Layer 4 of a small transformer language model trained on English Wikipedia (9 layers, counted from 0, width 128). Numbers have three digits each and are written without spaces.
In attention head 0, each number of a token's query is one row of weights dot the token's vector x. The head spreads its attention over the tokens so far by the softmax of query dot key.

Query weights of the head. A number n stands for (n - 500) times 0.001.
q0: 471512479498420410508551356433474546553505463448420531425515460393478502518500470332482555400500543423475462509500445612479564553533410528547426538518411524489486497599550435477544515452562478520394520560479497472466483583421524515513469462480543444536447500457536646513490500492433489450412386398454524448469483446450492480519568481561607546530555585590472617474533481477531466425489
q1: 475427446541526435555407574472500586382540518453557587468582555513513375564486447564481505630490460534490580415502579373448504532346536577463573472533579496588520511582554394483454548543445488493593496502505515615502435533622377500390509571560559515533595485468511539427493488445447518484612569550453463521600561532489562566540588561577465456577430470388552476465453555572427491693542
q2: 478450512500525391584428498535475543418528567547534596496526534490439426511448496502576487661555397540498493508550421335545532496447441609471584523424463537667458538595523530408502475586476545463561472592429508625498489521585395540418466458534571520479540535416412478436468468466453546517651502474483498474526414495417509534521529599514508484536436504439455466451494571544502510683529
q3: 441547483581515564481533547545425549467480353504464448544372487477498533488548459524478552364519576439491533547451581573488504459566467443521449401544500431432415495490426605553508502394584576529373505514585468515471552512488542432463592584469457446496454502579518505536485438473605487561479445511511452592559465479538518476435414468514407472444493470479551553523432467412487508314423
q4: 543385435529511502543468609511510597323630565470585633537425461474396536551602482441401565605529442509511420470609407379423467538450513546468487524487550496554595500491520357429692502619469500526655511549445588518448563526600500473459443512584638537440466412450363527443519498494471441431602539493521586486569618571420577467535563532480405511619377570430531555479440453673414494740483
q5: 514568571500500555534495547445453468799388487536470369489523529467587495425515476429713426384593624381408427399502428606582475476511505346514399468479414487443347434285563623593387594453557376560395521545347401457622573371425607431634591399505379453425549606592540594600534395534489528485324560453538339590366360402468547575523503289521573451590600376464534458632592528474591552368451
q6: 451325413405523545516568610531404617330735506313523568599539642605442421549459537503340511576509420543488583575564485321440542400390467492602599405500626365628547503443576336323616601571379616567610497495648526411378326649566462537514397557449497486500497404460462361421386458497480512570461417324437542475482566693417270346461356567537557619406402588681457523420554448592338564636588
q7: 532392427288573475445460449674362419645628389221532364577459472582531471657598600508645359549641655425436471463523348384384697507451311312413609523388375469670441588574678613550636650496350416483556524599348404425662358411564504428685574355444233633474552409535547635633382533545475616450404606635514607438285464746422304160625453337557589486454454440594201423408673626469390603664480
q8: 546385679611497417345482392614418283442417503719712618340182376310358550489348560425640591515511418671347564485353432497787537401503429463529399536554387598510206524497559435331621524529631573338493655673342465581511489578373619533517556511461507563346387737708460496545572650493542422533603497673557449369588660523402633584617707438345426435552433382568343444456701629397202536433466
q9: 520456508414199624712536521370394228508492313317362438268454500421602700575688638487348511421384413305342575607238387679648591512492496459484422514312217591355260391523639355559430723447650427535496435606590623653588496303707512358674496570348358589480458572616665577302473606439512251541287766564410462359348789533336386520710545355406459686418555667460570383360577530573382449517658
q10: 439515452429592463459600537647497392508427313411598253330434639269583412662529534628507542349412620435436553677114536656437642293474700624619548490392357439526518522649400365421382312604587566581441437340511503500464524576631442395467365598459312604426311496637426240567387687423639456606371420515371252348316485356803395560310450698335437703273254485300619448591668478460471479516601
q11: 359386247224519385553508547477547531639289447412698409492530432392600437624977453376531382046413489500719663508443541339431403426454489452382546408381481277496538589454568401539416595588512396690530568539441660608541610396400524550389504407650411485564710528374616392492417335658550529525359695520511402407221399428639639492545427840554298575519336294591707377254468534489436381414696
q12: 315493256306514378677525724362533451569418497558549559715558497537595644507551539346328263340658503593344493500611428517444518578535483553281619455490352469627681736378421421482625752689383434579549431654345513669459533605669457513372447434591592573449445471337483634382449339428680746523555619630490534358452624474598565556452347538416353510451433653698469570531416534469798207374500
q13: 550614561517465872545472500711400700698583351588482363509168443716478358495637500816603430306569596491405491462525673562482500406394586445312629541414461396509470693300751302388641548606536514438332324658607750190677505405697596629531603444183356686477422358650517472811474435281356400610369339334423274427659749639786283500653321364357472717362640119514616767686561522469317710311539
q14: 449610349346666454635275457711473578334640437507554299404476668745548496583339449642525282306680507456536605492576604447675515270493432490456596276483437348532545469404539625504390500563518667341380423467407335425416425545754507653401375444521536581478587544518443522660108589332827557584545490625424451406481659483450490400437282426367474625286554493636411447552515697427486322405524
q15: 587426361396360585357745652542371592500409516538593585480423548293627358497728617458408637426473596520503470535485259490329653686412617397665641506370552577390442544572581385328588698428357510565585513577601575483380302561374466558477467607408341490562465432520509558467523497523437644506535381554478661262382440627381439649729481494444351545329413421436411447219665647616416503643703
q16: 479464527478489507466497565532519588436470453567429405437476483491508613528546449472541467445556508493437506499519398576530526453526558533447434509537501477449479390488500401478523491545567527558465468567530463460532406448528556424471484463514476523529483506627492550545515474457504506512427423496508567477457469478464540486523483570548571544453536512569455470513493488500571518510467
q17: 497476412475575525573517477487525532533553524533478587484491510525480566527448501520577532582502462586555509383503593503507580522486465601433531445420468571579402621596461444547558529517479521484541513495492496559548526497507517574436523463461503494506531518472536530452426526532474578470514455520556546463571453534545564521434429560415509523468391564536471549524459493493494527515458
q18: 523510509413453457474606446506452402551478480593391461468491533546474453439413569453517495452467596461562439482474424606451494529519553502508338547443362463546463504549539602576494435443546468558355507496520467498563524404361576486622528385491447449500448553543509406508606615574552554502472559496533539527424414509563598477494475450517609463402529413584500549559496469391646454354522
q19: 532452439634567508509466509558480574466513533476624519558525511511442520575496500419477538575480454560443618500502445440566523581458466561528616502513531434573646517543358444451581494563453551498629552491498593510400486568660466540483465555541575562449466484423458595506454463458384394483547458438419456515633628540471506559529498571426414511603269572440543492496598496552386533560461
q20: 508551521466425497490582516397494471508394481591438524559528521473564442472453500400558497565503502467498430514547434514429543480522512572470439537512559550476475467473565457513550580378505409470434459568505399547593404530417508471470450427519502455527568596502473539497490481498515545567502478543488461530337407456463459547519475454500520502439682527513448398550397536517573465545469
q21: 447589549470679421483511598465505533572589518573617440542493618496495536478473608567526519410559448549536532498455488544629555448487537514521552406461444520478469520454516475526361513603435588511604474479496482441425494477461500555498469568489489440463473591436537414502406461609446573547506493439601477474640567500528581606464430524383479448450442438620531568509542400580455441389539
q22: 451350552676545460463472456513560362811445387506532513423430356466423667586644473371572520579664534492335462548555457556492463551561469373402582631536406606618440618465445503623600482594638453663616513669405527462609497378567662430606513469593473558380469423466570597471581405579444401364548521442536482561609473613570461422524619390524531456684395503500561516536595474586495620460356
q23: 610378514301627480492624563531367702518573422506491418494411508643674351445629615442526521412600514526465442566611340497406500425390699400567548547398486508430608590420809441400661626603540414590523337500500619328500343566520500601605451446454328590503514506520562426509330524486463627481605467509505406441491494642471605506637370469440339644403471432509437398400661500436444650503497
q24: 349431617597697407430684364383694309609463317412316374635645592496676504539516534577530567590504434392341358688294354525648594568471638637435323480209496611816392749542584491500466525636444328755517416575622650445600522521734600377664402429216487693504380426416448390399463633550303545300215488343443239477464483472632335496392274558679754595631075690574720606661651110388629476419390
q25: 446654616453363553553479415661473309597480664339496468642201648441484722747363533605431591470404568608483418702477649281471547693585426457220256530500604366364369457236452361533476448504752466283395544492437319467565582453426852728395635556365611706398385672589577348317376342596722391674513440403614321576543483588447603283604372528463166456455859622647590756571402362600704339414638
q26: 730479662622667263629343400714220615538512363641434549414468661464393775571366454253459523561416488521375492322385429398479604558541843305563492644353262345427384389516622890916455642394388637451374387281220377579535452348570741404561652612508384683375512639602577470447431530540488237492435728441322496459444454438484620554544422387628789476566446459230594475448543675709532396356532
q27: 514383489456426542516412410647394884588343430544349444398615500638428526507497360473450635371445344388486320590427596358408237539549476662679521628483476345388576654479454746482553447552633437437482521224606603482584440614557445410419400294561417398433535580666664286433406686200665678315605330361593521594328561550586386661413622500629392448472399592273663408427541655389430543364383
q28: 520189484618504536415558324520358608718504457342310634472379551434570397605512419372500622292533535484496326732571401194628399625386435223729564482427622245621328569293599681476504591372710554421492465452492294235504327570648644481746336391544415373375543631528639392711202533610713513357378442488681290447437387481208562468555382480324458306528330746582620353477667469453488718348527
q29: 376614435437548286725450657507468542435626517391686541469503452473507618500242511351531358470529697574394377309481440892441500402655467616550497445561315399432718510472497421420490586680535388417469452477550532616370636750692525451642510489441521631500375257631415482628497605394451485520233551346399337538507687592650395507432573356357694493458362344640316622608605655531514533530268
q30: 427585582587377560597609492318567553449559511634710179406507589642478453237478588642655336552675544315626542651296545564481428451552670726492617189485478511500456220602519488595511359332596524649362325331228415405387488364375453701332583571489519459381478469369464382680396465448435480625512404562635511512575504756405640834263417459690361394413657429550598624441500361740592582532515
q31: 323500606311463460618527458491624468578523281240480454632687418556693494383522606540454454629518689420574433515511584413523466658463405343548465481402480579557585414451408709509374443614658497580437509486400371468360408511480428376578413476398456437467421440491536452566364551480518349440378396467637463611518453718305641503426409329561448486569518537512326488573585371565526541629355

Each question shows a short text with each token's key, already scaled and adjusted for position as the last token sees it. A number n stands for (n - 500) times 0.0017.

Then comes the last token's vector x. A number n stands for (n - 500) times 0.012.

0 " recording": 531466521461508370763295593400638310421514645645530478513533405667524600475585504332564373553444
1 " pull": 494495520452473417737328605426511280406528549634536451485568350680432555471642483319508397485435
2 "s": 488473536479602453665349642430464271397517516594490489485503407618524506469548408397580442441352
3 " at": 493503588342544372700382672366502316407387469643510610507580417636465503431545487326505478585407
4 " a": 494469569350621358751369657360442325426366567586506512549552399652340548366562483305441387546405
x: 430484562423440439493532506446583583491433485460530560562518572446525448481369445580557384523402528694450562504517503521562574485473545484547498526515549503435644431446550509529505607579382498495451540519513560508104527543342486519549482536382501506561480554445452504552535429534497458419476448503349477251411461619557556505516485510505527472459477442523453505462528449487472448487393
Which two tokens does the last token look at most, in order? 4 " a", 3 " at"

0 " Op": 552451531489490421714307588416598325399526570720524482472544429592505601478558526276552335535395
1 "ry": 496442472496588502551482729390263434386640410732520484465458517557516763293509408437597262453388
2 "land": 445443484550556459617476619301354367395391479627559468440563502594531723336480597592649397449485
3 " The": 484501511504476360811330564370611300398409634786480480476551405618495647465527603297601343497457
4 "me": 494514544417557446602411587461436404482487576626447473527570448656512706387434570497652536457534
x: 606455585407425496451500545560467677445603507511584550576377601379601503493470539485440515507539433532427570443460463566329492389443684485733578574478482452399512398475409590434496593492422564551488444376378433543273486514533602504481477536381545665457496449470411477491325434592542517445457392508613516452516409555459428570551428465509507472346513576451461525536336512532478523568524
Which token does the last token look at most, and with what share of its attention? 3 " The", with about 80%

0 "ell": 527474483532505429691358564418574240374459534745524489466526452595509651497477609374612321486445
1 "iti": 534471514544539460602366685388483316399450478667571440461508515564470635304420554538627290522429
2 " /": 504446486443515370786288558394620405403424684648469473515486443546524512474542630465673293626488
3 " Fa": 468572465447561427686418530559511491404517480521438404455415461501465667474410484521512436440544
4 "kh": 495537554493553468556606535472317485509466385537477508434561509491508718378563516580540389281421
x: 489426336478499502393437469541556573442568465567419591572492494377552541488408434437400617471461626593526529517500424396593508489478468611752482507516494496514467509459533531548458436426316603485482394502534270552363532594508655415515438640479433466594437534500584628386660509476445546473612508492456577439544458471467501361461482480299490612412537438393476438498569432496416557505600
Which token does the last token look at most? 0 "ell"

0 "pi": 551484480530575400671318585383547378450518585695503465462520468666518645453531615424628310451403
1 "ano": 508474468520510424697331610359572270395455621721526489480492454608538634486508614380644319461413
2 "),": 515481481500420366798326527389641319376384668723455497432526392631475513542541645390645357628513
3 " Craig": 468484506445602492555477551520442358393188359616475430514496436542387586528386562505562414450538
4 " No": 546574563352692416613390436439493492484328358570462433605429489542462585525503463563577345421515
x: 542330564528543431427541611536452524548527471468569569584476572463516386590482516435441607617401479627496562538452512392507536432524427406808533458587503515534485423431467433450449489486294642504604544618462458493374505608405467372402487563336438448572439480456460544332503486564545623475486454434429364394442438450630512437541401496577497611451502501445467505533495365391483499506577
Which two tokens does the last token look at most, in order? 2 "),", 1 "ano"

0 " promote": 528521453518455356796359559431624310426430623670519463397547387652505562506601608302575348513504
1 "rs": 468477476511562395733347676453542269402401563706514459480541410624492548443550537390603362530495
2 " for": 486566573440521364762368611395616382436398599707518529432570413653499581489616632324562350584490
3 " the": 504512540478481335841344582403599299408391665762487499472588370657447614431582606289566331541473
4 " first": 474498630402679236841481542376469353582520629528500529552623339721440587422568572397468484420531
x: 488551620372510521453570486530472499499596439497533529485416488409570457416295493581399383572498421631433582503471489485565465432495461514571542501516489396403542481545567554465491562522555585503541521508533449497093406507491534446452441640411604524471503462499482524548451431474526492523473514534412448381490533470533643392467503483495457566456555569533376510500442477419487520511456
Which token does the last token look at most, and with what share of its attention? 3 " the", with about 40%

0 " many": 484565564478560354795360633407614367452430617668515505484583376699416566442623654322518430499448
1 " television": 513571540454571392703328596389533413562447544632525473479593436676409612436671562451518468494507
2 " network": 468612547444555433680367661399593464563475554660508501472603436639510612444680540459499545497508
3 "s": 532516510497601437694358661408590482573536666606475502508547425636512578386616445541515518562456
4 ",": 479433503482505381755376643422614449496486702704532516503508367658530604467570553326540484619459
x: 471505477435360470556451461489474476487435495467545580490520559428462447428392503531536338457509456511510539482470481556486532581502531598675519471383434480540571477543546510436497598529343465543481465456475511565066466505610444551483472487434526467529481475430499478507507548509444603479512512524505456369470462603464534496514420527608518476535473478535467479457441445538460493512461
Which token does the last token look at most, and with what share of its attention? 4 ",", with about 30%

0 "K": 534499456539538400722347598435616386476451619804515490496534409561548667488476543400584342469377
1 "e": 478449399461658467597419518459623559418494498593479426563457474411427538212267448759498332400310
2 "vin": 384484452494653439566493572479426501414424444584542445476490531553620690387356670628638313329365
3 " Nu": 433567512494526458676424490354382361368519534558493438410537471574509662419520585599678362484583
4 "ttle": 452508477455573403641490635403390523409428524628407501423462548704512738350601568582741320259400
x: 609490470569535529517539504500546464445598456392555365448409573417429371453421344480466592555521518489470525524537504415344591514414559459769560526598423479473656398499540506474504429390532554400498414491497455550262429684445528491473411626502499425526417553365511454538463447412620579491570466457483502410499406576454504534546433551432531486311502480442459453485545402590473458457449
Which two tokens does the last token look at most, in order? 0 "K", 3 " Nu"

0 " Over": 557523514504498413745333575417576329407429613702512491467551404595591638445525558244563371432429
1 " the": 485520533511484358814352574407584287388423636781514505464586368640482676417527559275567324481439
2 " past": 500554513483584380810411625350436386452545680605547489484586368719639667421524449373602406468560
3 " de": 438525547409532445594381668395470373561525583499480501455486443572486555404591535319537398423447
4 "cade": 553497597378595295747426623470584523503634598571390504587572473747541665511675492406599481553434
x: 713380531420433523544484512492462488260523475488610499470492495434393520579370393499432446439515428613573708516376491365365578563381444539650552394556495415487524413483609495461513534509379488501462369591514373516327528601629528562415500566409567480413443497597576508456394479557585514585399405498583565390474431560434319524555462590381430513516577400481476519473456467573583536426450
Which token does the last token look at most? 1 " the"

0 " of": 514517531495470378797337566407635296383407638741516491459557399655458577499551665267591338527431
1 " Me": 439519485448589474596392639447462411400445516558555464475513455568497589395344603362511444454475
2 "den": 441473495557562456611580657434271348410349418581555514460533413542527801415429596458511493402560
3 "ine": 442477586518606439623538671359288287401484506524493571473555538662443676366527636507541369525440
4 " to": 480467590396567340731343646364539385361353568652456561545555478646473542383527682462653424555485
x: 477480529511624477541476533485478531526579481359576490586493630412492389507409523516516403575435416441448553488545547497499453576513550536744464468508502549546531535488583555511499581558424510455416469576403485454117539491499505511514495516485571526507497501470491492519437543564583466440525489511518505396477529663523444549466484551539575506529584452482556453329442422525576567517493
Which token does the last token look at most? 0 " of"

0 "time": 552493484486505412699346620435597343459435596707501508479549431638459618432564634346530347472396
1 " A": 487474450467593488637279637405590399461512533646522517451528427537416638417558414446493373389331
2 "RT": 471543455550662465640413722372457576543520424777489523497516460503570759429437289560557348361363
3 "G": 482514468527575465613339669459554454507429501765472508485513468527512589415576503474569308456376
4 "O": 462487483550608454614373643384542492531565495730470502450525510486539683401547429443576255497359
x: 555502498358357490392453531462447566409379491500546423499466592407543424420514549468425472395446427583537616547522507509485537498544514555830464465470532552471553565446536432424491705483407486497406458540483487590204465544498566570442482591450501471510494547491543475509421501535619643448548481564503485326532460505542601497490488586469459458411492510458478525431497442542498527471461
Which two tokens does the last token look at most, in order? 2 "RT", 3 "G"

0 "ck": 558460481527513408718373475501610296403486576749524487511517414609554675473478581392598327428423
1 " and": 490526565465504365789337566424641302349448622741472553506575411669423571453501685378611354551462
2 " New": 457494516427658419540495558375477355487349534427527428476491590489460661408352614579594455414471
3 " River": 491488604416676447541446603361430379418330392582350466535542534606373624335486491520630331455357
4 " have": 565500603397631341709454474450517468375383437571531503572512398710453583318561632501667367496534
x: 498486430439516519478466497573457607471515476461463439601441576420552405415402583623412510562402485434528547555459520488427517565497571465643506489492508439477576458469622422602559602593375547509531471485426446556166621562528515563555427565592517371492415520527460582504506342624471508550539464460535429465588494591515500563493353519512535415496528557401689481541535468569501515539608
Which token does the last token look at most? 1 " and"

0 "bi": 575424429536527399661382652420518374426501559661526467494499470623496675431533673379594283503413
1 "\n": 490507507491459349837273531411636318409416636763486507482524379633549586496539675289645356583414
2 "-": 475442577442526350719460454634571507541592677650481491497488431645512785584541681419606394649419
3 " ": 480473632366659409555414377706443515591836511466532460556421504541613747518463717776589667500510
4 "2": 537408686347764328597473349529411496614881387485549590613495449614639839769460385738637731529540
x: 653532464505595511355546452523501480559544423524488371572414622574612387540450451467469472424490512516340489544484478349401611544440615529564552428498576507526590516456504491506572556542429465572429488539588585444338457471740532483517471587267543566587408538542473489426485524488505490559444416406416477457541476222517472420346390574447565623469455497493555568514458408424499486529508
Which token does the last token look at most, and with what share of its attention? 4 "2", with about 50%

0 "mile": 514494490498505413708324563417607281401443627718525495464539422600488600485503668313582361484402
1 " di": 585480501467586459666259605370467340428464466564567433431508484567452431356564504432541294470433
2 "rt": 458512510511518414693348605316443289381497515578558473471535376590483562450519540316568343527385
3 " track": 458534430470559470672368647359451298376446623509409396492472472557518499375583351400535349582435
4 " in": 496487546391538377739333639363493407366409645631454563529568464619542532397546476389615391602489
x: 467556482401590546479439538517546513441516530468503412525545650380525431436372415513523310505491461509485583484494478489407561479421499508633497452485548473603542490384541562484528530525479441556514482519478462512090496493449471511494605458415531516574501526415450491569465525600600524451484465478476539335437458608513476460539484509572500466520558459540452510354509464536458512484447
Which token does the last token look at most? 4 " in"

0 " all": 526563556502540368809334612447580305474460665648515475465574345655492609478602573307525452489462
1 " about": 487561531499504382763363594406573318418432592662532500434573383688489587497571613254566420461451
2 ".": 506527538505477401749328556433608316426430628740471509457550429556536564499520660313573391607418
3 " As": 486507503446551461676436419508494545479607512639544458512489522491504640397531598495480391666392
4 " a": 473507530368645327786445572484501341391461567591499530526546431623443641465487571409495473537457
x: 391476526512472471461589538504584625532433468445505520580509523489571446489334381479545469512312510703421526533510518546593586442463499498603536510566612542391584427473546587537502648518377487490417582483500563488164470538391492545539526589330459565501432508476401538508472399450519425477451433503338419307412448614519548464484503513420573518501419474519497487520523409454484432483465
Which token does the last token look at most? 1 " about"

0 "ney": 528489473510504391736346522417639249398453599747521498459539418622503636529516669310569351496431
1 " of": 495534557492515389780341555375628272340431615722531512465553402629502582477525675367627359501413
2 " Jo": 428460485428624535596439549347409300412363408484507417460450551458466576531471439447592445488500
3 "y": 450467532476643539490629619546301409494392418599493498429509534530484669441603581462638360276352
4 "\"": 496499464536483375730340549381513332532417692640462452491459436560575581360518551482601399598465
x: 377511472468384552516566474563504482494428462507460585503580654518484453485525428533529423472524469442541522484474554615399549474552565512730452377459504451353547290488428423403413603464546534483477528498444418512206408442631418474462449500567511594602464484487499415405428515495487528458518439524478438307443533600549518459447415503546477503387589523605529523474455362610474467521451
Which token does the last token look at most, and with what share of its attention? 4 "\"", with about 50%

0 "–": 536410490490478356832312537432685327439480742701516535495523384584547554533556592303589303537383
1 "1": 463433506486606369753389510357483374592526623553512469506525369459597543411439381578439428593446
2 "9": 511451509488665320824423356404391434588620637492532423538526385527635554427451345499362289495377
3 "8": 461452523458669308839481487439204344644539694364549427549523373609581567387598447502546510441572
4 "6": 472558534496640308860436550454291354694420750435468433510528441572576539326674571552557417433466
x: 518559448445579517503489473578494577421566466539572583518536660506501458487362480521343384501601446585500468609507488518548557522432530416567459416487528450434518425449530419492470645450459502451499393456326400466212377536574545524462524595548484455466484497406503456550418479566635637532481440606406571352472478292529557433479432590562529588405568521573502435479502497555418372570539
Which token does the last token look at most, and with what share of its attention? 0 "–", with about 60%

0 "nes": 502460462524496388738318581454634320376415593756541499471534422631487620521494705338610313527438
1 "\n": 480482523486455366821268511399596331403372596719485510487531382627547546445531663351665389600445
2 "-": 477436581429522353740444438625581482497558655648477480500490436632497747589539682447639387627442
3 " ": 481482633360676421534407373687444517558804461460524464553409515521595736552433708793632669464528
4 "1": 535464643368778382525475350538428486604877366460521568594475517549653831742421385790656707545580
x: 652488428513625578403544476493479526518590411507431460514457591568626441505462421489449418480475519514372432503565457406422533455444597518561515464548552495518586497445509483475509516498355506672397476544658593479308445500727539483562501606285561513552406576489494480480438538459467396534436486456444389401541478216486513454437410602465544589492472593593641583526529344391503570495510
Which token does the last token look at most? 4 "1"

0 " album": 565471518465495386766296610383678275526529686675518518563520417621476620504626535308492428541414
1 " has": 462491646351581365699417566531575435468520479590477486496534351736421632434610590371522437491499
2 " three": 556509707342662328787332510442574463551478398551384624579577316696337482398662523403269596507474
3 " consecutive": 512489624357638326744392596479511498650553523523546619572614343703350610400642518420348565400466
4 " No": 559483613300686404646336621490561459664613533548483510622452393618398717546673477326417558354426
x: 561419584496473448452454599514448468510489421501634615596415484459519357614441580446472544629461545731477597550429546466475576396552432416716552461552406449555508402428502398439474599568338606423555489619490427495303490563456469427525461586292458476534433471461472529366489514561548642443557533391397385340473480490649491487635406478474471614475493445460459515551519453415498545521563
Which token does the last token look at most, and with what share of its attention? 4 " No", with about 30%

0 "e": 517492472541499397736333553384648281393458604727508505479515439624498613512543665317587298527386
1 "\"": 498470473530452367774318532412642288436423671716521506490515403603522565511537626310589335540425
2 " was": 527501547396542314815437543501531296420517583600576457526561393665416549460661552309545446668551
3 " nominated": 465471552387575258787439500445441388576514571588513437520592310804414642470631454373556420551601
4 " for": 452520596339609311756443633492551358582557624571476546570547353659442569430683492426459477659577
x: 490519563506616484523404538511441433449556533495518509529554560530610492460312521459576384612515561574498562484463502603556518515531490547536467501525521437533455501538426515502440659514596593536535513546500427469129484545458504472450490565383461352487431514495501471385434445525489511445532486574429536293471540645544482436460415515512467591412620531465546537427477436501379505552618
Which token does the last token look at most? 2 " was"

0 " Mid": 558476502512524385709392524395600327440515666670548466492548403605519711480523588289620377493436
1 " American": 471484470468605403673434603251517364416429604687564476522512524625466754390488505484653233507452
2 " Stock": 359579479475614467582432638292440397419487529495501423447510539536434679309540493530657369345413
3 " Car": 455540418497614501540419651284402398419554571577448402475440558489495711317561404572626319473483
4 " Series": 511562416487571389775325578333438425404469637686428446531492495655612611390626341531725252526473
x: 471488546375434582528471531580543565424544521489626423620380630418508425471444445482460511380560432594562487664465480465433535491449456550830509423514533456531477401463534449436473525496625488458476445460506520532255475611509474582410471575453509407532484452460477458553446464523576621485522394531564483335448417538523619629491416561472484561386598517616450513441513512560472440488469
Which token does the last token look at most? 4 " Series"

0 "ut": 561476432571511421649379600401527299380395550659521500478520497568523609427443592402633314513443
1 "er": 516495439584480401724360543413564285363415571745537488461530448598505639478500604336621256538481
2 " won": 486465564410517292778368588378436309490412612584566458470616341709554573403577592346644371535534
3 " the": 489490545463493306861333580391599259402427665754495506484604352665442624448580606286580349536462
4 " track": 540556486404621428670429640375521308456531682482449466461527431606509576479549404379611530466465
x: 499494536360415593510482471535583416448585585512578588431380661457384407491443521524528549578448524518495504500551491496474666390444539461688593551454481510521455416446437481488462509522599555490485425513630430503178481586553361536458454604455479523531473528511439513546421588519534512563458348597540529365500501490500466598492438520452500493345578580557397443619465523508437526419431
Which token does the last token look at most? 3 " the"

0 "7": 519477511508544346797336519404591353463439634684529495481518402644503603510573635337595290510419
1 "5": 491480515509536344794340526427600371473463639701532493483523406636516620500578630362584294524408
2 ".": 459480533471527374770346515376665388461469751605458485473500425563547526578585661318656322497366
3 " The": 529489513492493361778408445504562409486449597693483517512539455539478644434478632430485401558469
4 " Central": 559495618459619414662488584447494410512445603583496556431622436564440682430400547501551516450477
x: 453528551490528457410556500548439456391606479487456510433472551466574434499353525470561576439561484600382494586514525413456647438443504575787619486424494487513462462496384608453473454536581510550437470461477366527236497473472572506483380637522392567467441497421401522508546534506449540511481438537368418394473505518399686328579535557403484545429434545546523431438501606428483487571444
Which token does the last token look at most? 2 "."

0 "0": 526482530487528348779364539453612377469471638703522504466547402638521635519602615334579298523412
1 "7": 478480524488585333807362545460551380517454668642544477474516421639519632507640587398605304502437
2 "–": 400398467423645341642436599554609660739508836350638399616419528521648546378645643413594426433272
3 "2": 494477514457654365680483474356474472670558673427428449547436412435594668419456401584416490571434
4 "0": 492533491486643349723500372265552521671708716538495429566478421463694669477541426561372382582442
x: 501555513386546629404511534606535551340552501514454468637529634553570505521336555503347429603575413522451480581515493463573417424510538537608453456562498483492526437450533457393458650553399527386476506520597407564253474485611555481429441538393573462471445610412532463379296535461557552581477519552452506453460626396476584399469353552466528496436469512580329492474390469532441505522575
Which token does the last token look at most, and with what share of its attention? 1 "7", with about 60%

0 "day": 544466484509507390734405571382566329436444653696539506508551425644572654441530618340603419507458
1 " and": 492510557467517360780384626432626325393450676731465554527577413656450597415518663340591381552445
2 " W": 480511454398680432575446500478543423445358422503545532512519500469506548432459515350526491512464
3 "ed": 520393571412667510460546524582491534453341303543466470553512418453457575479360336441449414318385
4 "nes": 569567477476698482519527627614343464329284317516455390509521554580393504263443599533506269362292
x: 599389458509545537523472453470455618402638512516462654542483665378365484404432493477429714565459527472483544536562486432386610508603561477709627459572527495475395477506496507471511448448503673531628473357551369529372372557556555598538529618566328483569411508494415534560425345529416472436520562549478520510535388392480481641594451519484459568423546409545601478453468547520559541580648
Which two tokens does the last token look at most, in order? 1 " and", 0 "day"

0 "un": 547457450536477396708379572417550284351417595649521479481554448582533572447481674395639300540456
1 "ir": 522469461525483372727340512408524278416454608652545480464550432629522594442499663442633305491453
2 " Ra": 446502508431589513615371651400459322340428545432526422441507471563396463413480615608658444369430
3 "ch": 453571489502520470554590483507534605514450379617455415497468479576457652403641549555565516399472
4 "ed": 477478484565585486549496666447399453388512414640433438485482475557557708330423530620554376330314
x: 665573423598589604456534530499488662500565424577416481546388499519477376428523434552527583542464463509401527449518481519493614502405602515848510427582487475386471469494457588388493580475420589385508447499558384504225429569599462513454506612515584399571505497453487429504532435508600566497565538531427488478532517503324466568570484520472477531502521494429560449456491469567427539509531
Which two tokens does the last token look at most, in order? 1 "ir", 0 "un"

0 "te": 525490476531480400749346554411619305411518600733495510459520409654492653476556628347563323520420
1 " Model": 495493475559521439714412647476481387337496465671577447513495470533539676385617397593625282490436
2 " Series": 434485449493541408780309614433504426384497614749506413571515489654571635382592355582647275608477
3 " before": 451516582452552375790358590439445370484349538686490480503629480682464519438650548290614345609532
4 " the": 495483589442497352762392544450408330500343567735496510547628407664428654317587531372545342559523
x: 467474573395531504496484504502550606520489533457434551569444533409542382464363488526533401488522533566502519605544466489464494537453530494595497455525429555482558482531535479516529544510473494462512546573497508589041499413525529492516465608468438452539492549469502546490450506493448557480450442502420476302410504540496558456515473398476487525467591480554389496476538450497532420505447
Which token does the last token look at most? 4 " the"

0 "8": 524469510500547339809345509419592327453455646674524505486518405643505599509573637345579309511418
1 "–": 579331501404647342671419534520611569705475799320654445639445525525618462379657620400569414447265
2 "2": 449442523450644375675459479318455424655533637420465464558449420441557601375475399574404470625436
3 "0": 497489507481635360740467388236533473639706688521501417573488421460654603441546416567334369613425
4 "1": 504542505505639372752510473490262447764596690316491438558531411573579574368678439566461576417587
x: 533572411378544565485453542530520548395534450469584556555505619614582536493376451506415389526505439659546427551538460465609615514507455392545432472591552443481604479415501409514493690477330530456486472455490437490229368493594527495455490648451475568499442548470506440409371509473582412532481480589393480394523510288339518459491401479476470522394599610585485500447457449480446549602483
Which token does the last token look at most? 0 "8"

0 " Week": 564455514477497403726348594460633402483481665678533501519548395681517645500609577305595359498419
1 "ly": 522453496470563439661414655453500420523592586729543518493529410655490700365611476448545289447400
2 " Series": 434477482471556368810327559405482436447530699670516424553550428708577652415583468504625327547458
3 ".": 530511537504456405755308587422635376429463711740469502451543408545560571504535642353631315614413
4 " It": 505405493534518439621450487526474538569460564582525491484571468478586646383307584527545479633612
x: 430430430449488533386590566458530507523461585441472481482511617602695389505559550458436473543429413559492597422492511442474667471475498439628484520438340520335314485616474490548541491588463488536433493462617439527252450475512620580462495593514507479512585536442415619429448568609528437609563353493533387463428488544386506542473335427406551514364461425406445521525451534563395492473462
Which token does the last token look at most? 3 "."

0 "Salem": 523481458533583419680377529378543359415332566737556442467549427605514646397472615504665262436457
1 " Kra": 536550479518621489528444518396396450459466415624532397360516453532406656279384530682690364307510
2 "ï": 441448505505661503527474577422289557549360302670626421432472554508464731305400524669764323198481
3 "em": 491514499561618486592491569322318427391327428581491416493535507513479634271542629736771309342460
4 "\n": 498485521455476346820243445336560387411408585746510480538522399645613543423534565415767344629460
x: 454476492411434511483534578563510530469470410477439380505498658488531397476508517555468413522467476419495516585475461561542480549536569473640474445302499415493556412507590469454539565478354487482518490469471540489154492370525499595558470561464463527522546504429544476540442523580500537437431408398449474321432515683492538523494432479533440510528517535555528481453478413532632493524462
Which token does the last token look at most? 4 "\n"